Layer 11 of a small transformer language model trained on English Wikipedia (16 layers, counted from 0, width 96).
A neuron's activation on a vector x is ReLU(weights . x), where the dot is the dot product.
The model reads these tokens: " " "8" " |" " " "7" " |" " " "1" "0"

The vector x that enters this layer's MLP at each token. A number n stands for (n - 128) times 0.027.
0 " ": 197, 205, 92, 148, 113, 80, 151, 101, 101, 123, 176, 117, 123, 129, 180, 91, 116, 132, 114, 149, 131, 113, 99, 197, 157, 117, 158, 98, 91, 148, 72, 102, 120, 123, 150, 151, 151, 93, 130, 132, 100, 118, 128, 173, 173, 77, 122, 151, 158, 164, 40, 116, 226, 91, 143, 111, 143, 117, 107, 138, 49, 194, 155, 114, 186, 141, 164, 114, 116, 169, 151, 99, 146, 91, 142, 138, 97, 133, 142, 124, 157, 127, 163, 125, 145, 141, 145, 158, 175, 151, 139, 111, 189, 157, 185, 132
1 "8": 180, 179, 49, 169, 152, 44, 136, 67, 98, 149, 150, 120, 114, 102, 187, 138, 57, 128, 154, 178, 129, 124, 107, 163, 135, 142, 115, 125, 138, 186, 95, 132, 157, 121, 156, 124, 148, 87, 150, 67, 100, 125, 125, 151, 150, 79, 142, 115, 179, 93, 45, 151, 184, 105, 107, 130, 143, 88, 83, 115, 33, 176, 164, 139, 181, 139, 152, 136, 66, 130, 90, 120, 148, 135, 122, 108, 116, 100, 125, 154, 118, 117, 172, 115, 132, 139, 153, 143, 140, 121, 160, 164, 166, 172, 147, 158
2 " |": 215, 148, 92, 156, 97, 117, 123, 98, 157, 124, 158, 112, 117, 161, 212, 119, 118, 93, 115, 151, 93, 106, 99, 161, 208, 114, 97, 120, 63, 134, 48, 148, 174, 83, 148, 175, 115, 82, 117, 122, 112, 165, 133, 195, 147, 81, 141, 121, 123, 109, 98, 134, 100, 113, 125, 181, 166, 111, 98, 149, 79, 178, 116, 109, 195, 139, 138, 105, 148, 153, 114, 83, 138, 122, 91, 120, 129, 99, 94, 137, 105, 123, 151, 141, 156, 110, 118, 157, 163, 212, 158, 137, 202, 153, 165, 137
3 " ": 163, 165, 124, 182, 103, 98, 148, 133, 118, 150, 159, 85, 157, 103, 111, 135, 101, 133, 157, 179, 123, 71, 158, 154, 181, 144, 147, 109, 83, 142, 96, 153, 166, 123, 136, 148, 147, 116, 126, 164, 129, 180, 184, 151, 151, 106, 182, 150, 186, 103, 36, 144, 82, 36, 119, 137, 150, 86, 77, 136, 73, 143, 126, 95, 184, 138, 127, 121, 106, 100, 103, 81, 102, 130, 85, 123, 113, 125, 145, 144, 158, 63, 182, 111, 165, 119, 168, 181, 166, 182, 162, 124, 204, 171, 144, 132
4 "7": 171, 167, 92, 199, 173, 77, 155, 84, 125, 166, 143, 74, 157, 92, 155, 127, 40, 115, 129, 133, 125, 118, 119, 164, 127, 153, 83, 129, 149, 195, 152, 115, 165, 151, 174, 96, 154, 123, 115, 84, 148, 76, 144, 146, 120, 121, 181, 120, 133, 80, 76, 138, 134, 107, 91, 127, 156, 84, 85, 71, 73, 159, 134, 150, 161, 114, 136, 134, 110, 94, 50, 132, 125, 107, 76, 99, 102, 74, 86, 170, 97, 88, 190, 139, 110, 145, 170, 167, 157, 98, 224, 155, 155, 191, 125, 132
5 " |": 245, 148, 108, 169, 108, 152, 116, 117, 156, 128, 164, 120, 133, 121, 221, 106, 87, 95, 105, 177, 103, 107, 128, 145, 192, 128, 75, 124, 70, 163, 75, 155, 153, 91, 156, 172, 103, 88, 97, 149, 125, 152, 132, 199, 148, 104, 166, 114, 111, 118, 134, 166, 87, 109, 129, 164, 155, 122, 103, 142, 82, 147, 155, 111, 194, 145, 137, 101, 175, 116, 91, 103, 137, 119, 75, 116, 128, 101, 73, 153, 84, 132, 152, 156, 120, 112, 135, 155, 160, 181, 171, 134, 199, 150, 158, 147
6 " ": 188, 143, 138, 184, 110, 111, 145, 151, 135, 121, 161, 94, 172, 81, 120, 133, 110, 144, 134, 193, 111, 96, 173, 121, 169, 138, 137, 116, 80, 171, 108, 170, 140, 110, 131, 158, 133, 99, 112, 208, 136, 171, 179, 169, 147, 105, 213, 159, 164, 117, 54, 165, 84, 32, 118, 147, 134, 110, 79, 119, 86, 128, 151, 90, 198, 144, 126, 114, 124, 84, 108, 67, 85, 141, 86, 124, 132, 127, 136, 133, 169, 80, 194, 137, 132, 121, 177, 185, 158, 158, 168, 131, 185, 172, 133, 136
7 "1": 168, 117, 132, 164, 161, 115, 181, 92, 138, 87, 154, 82, 160, 64, 166, 138, 72, 142, 92, 171, 119, 149, 155, 145, 153, 138, 63, 113, 162, 179, 114, 184, 133, 123, 145, 100, 148, 78, 128, 132, 148, 135, 185, 151, 148, 135, 222, 133, 117, 93, 76, 145, 160, 99, 104, 126, 168, 88, 80, 43, 88, 157, 138, 133, 174, 116, 131, 124, 114, 82, 76, 106, 108, 95, 99, 107, 96, 100, 96, 174, 134, 85, 182, 153, 84, 147, 217, 167, 147, 95, 210, 121, 135, 176, 101, 158
8 "0": 176, 167, 103, 170, 137, 84, 139, 121, 140, 88, 151, 113, 147, 114, 188, 108, 88, 130, 108, 182, 141, 175, 158, 127, 137, 149, 71, 125, 135, 201, 199, 164, 119, 141, 159, 143, 156, 63, 115, 88, 139, 166, 103, 150, 140, 113, 177, 113, 120, 114, 124, 183, 105, 132, 116, 161, 169, 104, 100, 94, 62, 194, 154, 146, 164, 130, 133, 113, 158, 104, 9, 92, 93, 142, 103, 152, 103, 79, 88, 167, 73, 119, 179, 153, 103, 132, 156, 166, 140, 110, 150, 124, 195, 184, 104, 194

Each question shows the input weights of one neuron of the MLP. A number n stands for (n - 128) times 0.0071.

n252: 98, 156, 172, 125, 113, 138, 143, 120, 138, 102, 118, 64, 182, 190, 106, 111, 88, 91, 143, 105, 150, 151, 97, 125, 98, 132, 155, 147, 125, 128, 102, 88, 118, 138, 108, 97, 166, 119, 108, 116, 134, 133, 130, 97, 121, 112, 133, 178, 118, 101, 132, 82, 116, 127, 127, 139, 81, 170, 149, 149, 173, 191, 147, 136, 137, 101, 137, 109, 107, 145, 115, 110, 101, 114, 129, 133, 132, 148, 137, 129, 142, 70, 128, 95, 127, 126, 147, 115, 122, 157, 128, 113, 105, 161, 101, 84
Which token does this neuron like most? 3 " "

n313: 147, 82, 127, 117, 85, 148, 170, 135, 105, 104, 107, 120, 114, 114, 89, 148, 127, 137, 156, 105, 160, 153, 177, 110, 114, 105, 123, 151, 150, 113, 117, 98, 120, 124, 114, 149, 173, 107, 153, 117, 151, 144, 89, 168, 117, 156, 136, 80, 76, 125, 123, 162, 105, 122, 121, 136, 83, 124, 167, 112, 97, 94, 150, 72, 123, 84, 133, 136, 144, 112, 144, 129, 121, 84, 127, 104, 64, 139, 136, 157, 111, 135, 98, 129, 132, 80, 153, 133, 178, 186, 124, 131, 105, 158, 132, 123
Which token does this neuron like most? 7 "1"

n71: 127, 88, 118, 123, 109, 144, 129, 124, 132, 132, 147, 139, 135, 119, 134, 123, 115, 131, 143, 132, 173, 120, 120, 111, 98, 132, 112, 114, 140, 77, 117, 160, 105, 120, 118, 134, 104, 137, 112, 145, 121, 127, 90, 148, 122, 126, 116, 121, 159, 126, 110, 143, 117, 174, 146, 126, 152, 89, 121, 123, 99, 120, 106, 128, 153, 140, 134, 136, 121, 130, 79, 129, 109, 124, 167, 169, 79, 117, 155, 113, 135, 99, 93, 155, 117, 160, 132, 126, 122, 160, 110, 142, 147, 110, 125, 104
Which token does this neuron like most? 8 "0"

n56: 119, 120, 122, 136, 179, 120, 112, 89, 141, 119, 94, 109, 111, 141, 127, 146, 121, 83, 163, 130, 129, 102, 103, 137, 124, 117, 140, 108, 111, 147, 102, 92, 75, 111, 110, 115, 88, 148, 86, 152, 151, 136, 129, 126, 112, 150, 148, 65, 161, 150, 103, 175, 130, 138, 112, 86, 135, 74, 167, 121, 123, 123, 125, 137, 139, 141, 153, 136, 131, 121, 130, 139, 141, 124, 155, 103, 137, 85, 176, 119, 117, 131, 123, 166, 149, 147, 109, 131, 80, 121, 131, 139, 117, 104, 140, 152
Which token does this neuron like most? 1 "8"

n104: 87, 163, 164, 116, 134, 129, 146, 128, 88, 141, 156, 67, 178, 124, 69, 110, 151, 132, 135, 97, 68, 173, 117, 62, 145, 96, 163, 117, 159, 151, 157, 106, 112, 113, 159, 138, 146, 103, 127, 121, 118, 166, 105, 81, 101, 127, 164, 107, 82, 170, 98, 96, 159, 145, 124, 165, 119, 150, 127, 134, 132, 130, 111, 73, 189, 166, 82, 126, 184, 191, 100, 91, 81, 100, 132, 144, 128, 95, 112, 113, 133, 93, 136, 138, 150, 94, 58, 96, 140, 89, 121, 146, 136, 155, 183, 107
On which three tokens does it fire most, strongest first? 8 "0", 0 " ", 6 " "

n353: 152, 124, 114, 127, 188, 115, 139, 109, 133, 122, 108, 152, 128, 121, 120, 127, 133, 127, 130, 133, 100, 135, 104, 102, 139, 141, 143, 105, 137, 140, 150, 76, 164, 130, 108, 129, 149, 188, 144, 132, 77, 143, 141, 135, 146, 143, 141, 82, 171, 145, 131, 152, 99, 146, 167, 112, 58, 167, 92, 94, 132, 93, 147, 115, 119, 114, 118, 117, 122, 145, 105, 116, 108, 144, 112, 108, 171, 119, 80, 136, 189, 137, 166, 121, 120, 155, 102, 124, 182, 131, 114, 132, 74, 135, 112, 134
On which three tokens does it fire most, strongest first? 4 "7", 6 " ", 1 "8"

n210: 144, 118, 127, 130, 95, 113, 151, 140, 100, 120, 98, 153, 127, 152, 148, 102, 157, 158, 171, 134, 118, 145, 133, 148, 155, 77, 156, 110, 119, 110, 123, 117, 105, 117, 141, 138, 138, 122, 136, 124, 133, 118, 138, 86, 124, 97, 111, 154, 116, 152, 100, 172, 97, 131, 125, 141, 117, 158, 129, 108, 170, 111, 135, 101, 105, 105, 126, 136, 134, 127, 121, 115, 101, 129, 165, 145, 137, 166, 139, 125, 124, 142, 155, 115, 120, 93, 145, 163, 115, 155, 84, 138, 96, 119, 105, 167
Which token does this neuron like most? 6 " "

n318: 122, 157, 202, 136, 151, 161, 118, 171, 146, 141, 136, 83, 136, 134, 152, 128, 154, 110, 114, 141, 87, 157, 140, 97, 115, 130, 119, 146, 92, 88, 123, 171, 116, 124, 144, 123, 167, 105, 100, 137, 150, 98, 113, 133, 145, 135, 126, 138, 130, 150, 96, 154, 130, 113, 171, 118, 163, 122, 121, 132, 137, 120, 130, 150, 159, 152, 116, 131, 118, 94, 135, 133, 112, 156, 113, 156, 129, 157, 122, 143, 138, 123, 136, 119, 127, 136, 72, 142, 163, 112, 107, 113, 128, 156, 94, 157
Which token does this neuron like most? 6 " "

n39: 104, 145, 115, 69, 159, 109, 126, 124, 100, 103, 135, 131, 131, 129, 139, 161, 109, 151, 114, 127, 142, 165, 102, 139, 121, 116, 112, 101, 156, 160, 136, 145, 120, 136, 144, 123, 165, 126, 101, 140, 143, 122, 89, 122, 130, 117, 124, 129, 119, 108, 132, 85, 124, 147, 116, 134, 157, 106, 134, 92, 102, 160, 85, 124, 119, 135, 119, 142, 138, 170, 111, 184, 126, 107, 107, 138, 124, 134, 108, 108, 105, 115, 130, 125, 144, 115, 132, 38, 122, 129, 105, 137, 127, 148, 123, 119
On which token does it fire most, and how strongly? 8 "0", at about 1.7

n175: 99, 152, 150, 122, 142, 134, 127, 182, 114, 142, 97, 128, 117, 134, 124, 155, 132, 147, 124, 163, 108, 128, 157, 115, 143, 145, 113, 104, 99, 112, 132, 133, 136, 103, 153, 158, 133, 146, 137, 118, 121, 167, 135, 162, 162, 122, 131, 87, 147, 131, 98, 134, 146, 116, 153, 150, 91, 142, 119, 114, 130, 88, 138, 113, 73, 136, 170, 170, 105, 157, 156, 170, 82, 101, 173, 110, 115, 128, 158, 112, 115, 115, 84, 82, 113, 95, 133, 124, 119, 141, 143, 141, 114, 147, 140, 117
Which token does this neuron like most? 3 " "

n229: 110, 148, 123, 181, 112, 150, 162, 122, 170, 136, 140, 102, 162, 100, 155, 133, 134, 146, 109, 88, 109, 171, 140, 137, 134, 44, 125, 107, 146, 99, 125, 135, 133, 122, 106, 167, 114, 123, 129, 157, 119, 69, 137, 135, 118, 137, 113, 133, 148, 166, 160, 135, 92, 137, 105, 140, 140, 125, 105, 141, 149, 167, 139, 120, 101, 119, 134, 122, 137, 135, 117, 96, 156, 149, 179, 105, 132, 114, 113, 91, 184, 158, 129, 119, 133, 125, 128, 117, 133, 129, 111, 160, 159, 136, 113, 145
On which three tokens does it fire most, strongest first? 2 " |", 5 " |", 0 " "

n124: 135, 175, 122, 145, 86, 104, 164, 158, 121, 97, 113, 128, 142, 173, 161, 110, 152, 167, 118, 135, 163, 132, 91, 107, 184, 107, 96, 117, 179, 150, 146, 70, 96, 145, 135, 109, 155, 142, 173, 134, 103, 128, 80, 97, 144, 143, 109, 190, 127, 115, 115, 144, 157, 112, 131, 105, 109, 125, 146, 135, 158, 108, 129, 105, 143, 117, 146, 108, 122, 125, 148, 117, 113, 128, 147, 123, 84, 154, 148, 133, 157, 111, 135, 176, 91, 117, 127, 114, 113, 143, 135, 105, 159, 176, 135, 89
On which token does it fire most, and how strongly? 0 " ", at about 3.3

n187: 97, 152, 154, 141, 142, 131, 167, 114, 130, 120, 148, 95, 182, 129, 133, 137, 95, 140, 113, 61, 135, 137, 109, 160, 120, 136, 106, 131, 165, 107, 115, 130, 108, 102, 137, 155, 136, 133, 153, 155, 115, 106, 124, 136, 95, 161, 135, 150, 130, 141, 149, 87, 107, 109, 128, 58, 137, 122, 114, 121, 137, 147, 89, 134, 108, 152, 109, 133, 111, 122, 97, 118, 120, 58, 112, 113, 130, 116, 155, 140, 120, 149, 167, 136, 161, 139, 133, 140, 160, 101, 159, 134, 83, 97, 155, 127
On which token does it fire most, and how strongly? 4 "7", at about 2.9

n284: 103, 125, 121, 138, 101, 141, 116, 166, 107, 122, 152, 101, 126, 149, 153, 124, 150, 109, 133, 142, 146, 128, 140, 96, 136, 127, 135, 87, 116, 139, 115, 123, 120, 137, 142, 96, 126, 79, 138, 122, 122, 154, 93, 141, 124, 152, 138, 120, 90, 142, 111, 128, 125, 121, 134, 171, 149, 158, 198, 126, 83, 143, 125, 93, 120, 136, 138, 184, 136, 112, 169, 87, 116, 119, 141, 121, 119, 144, 96, 133, 131, 118, 92, 157, 139, 81, 128, 116, 128, 123, 137, 83, 87, 153, 143, 142
On which two tokens does it fire most, strongest first? 2 " |", 5 " |"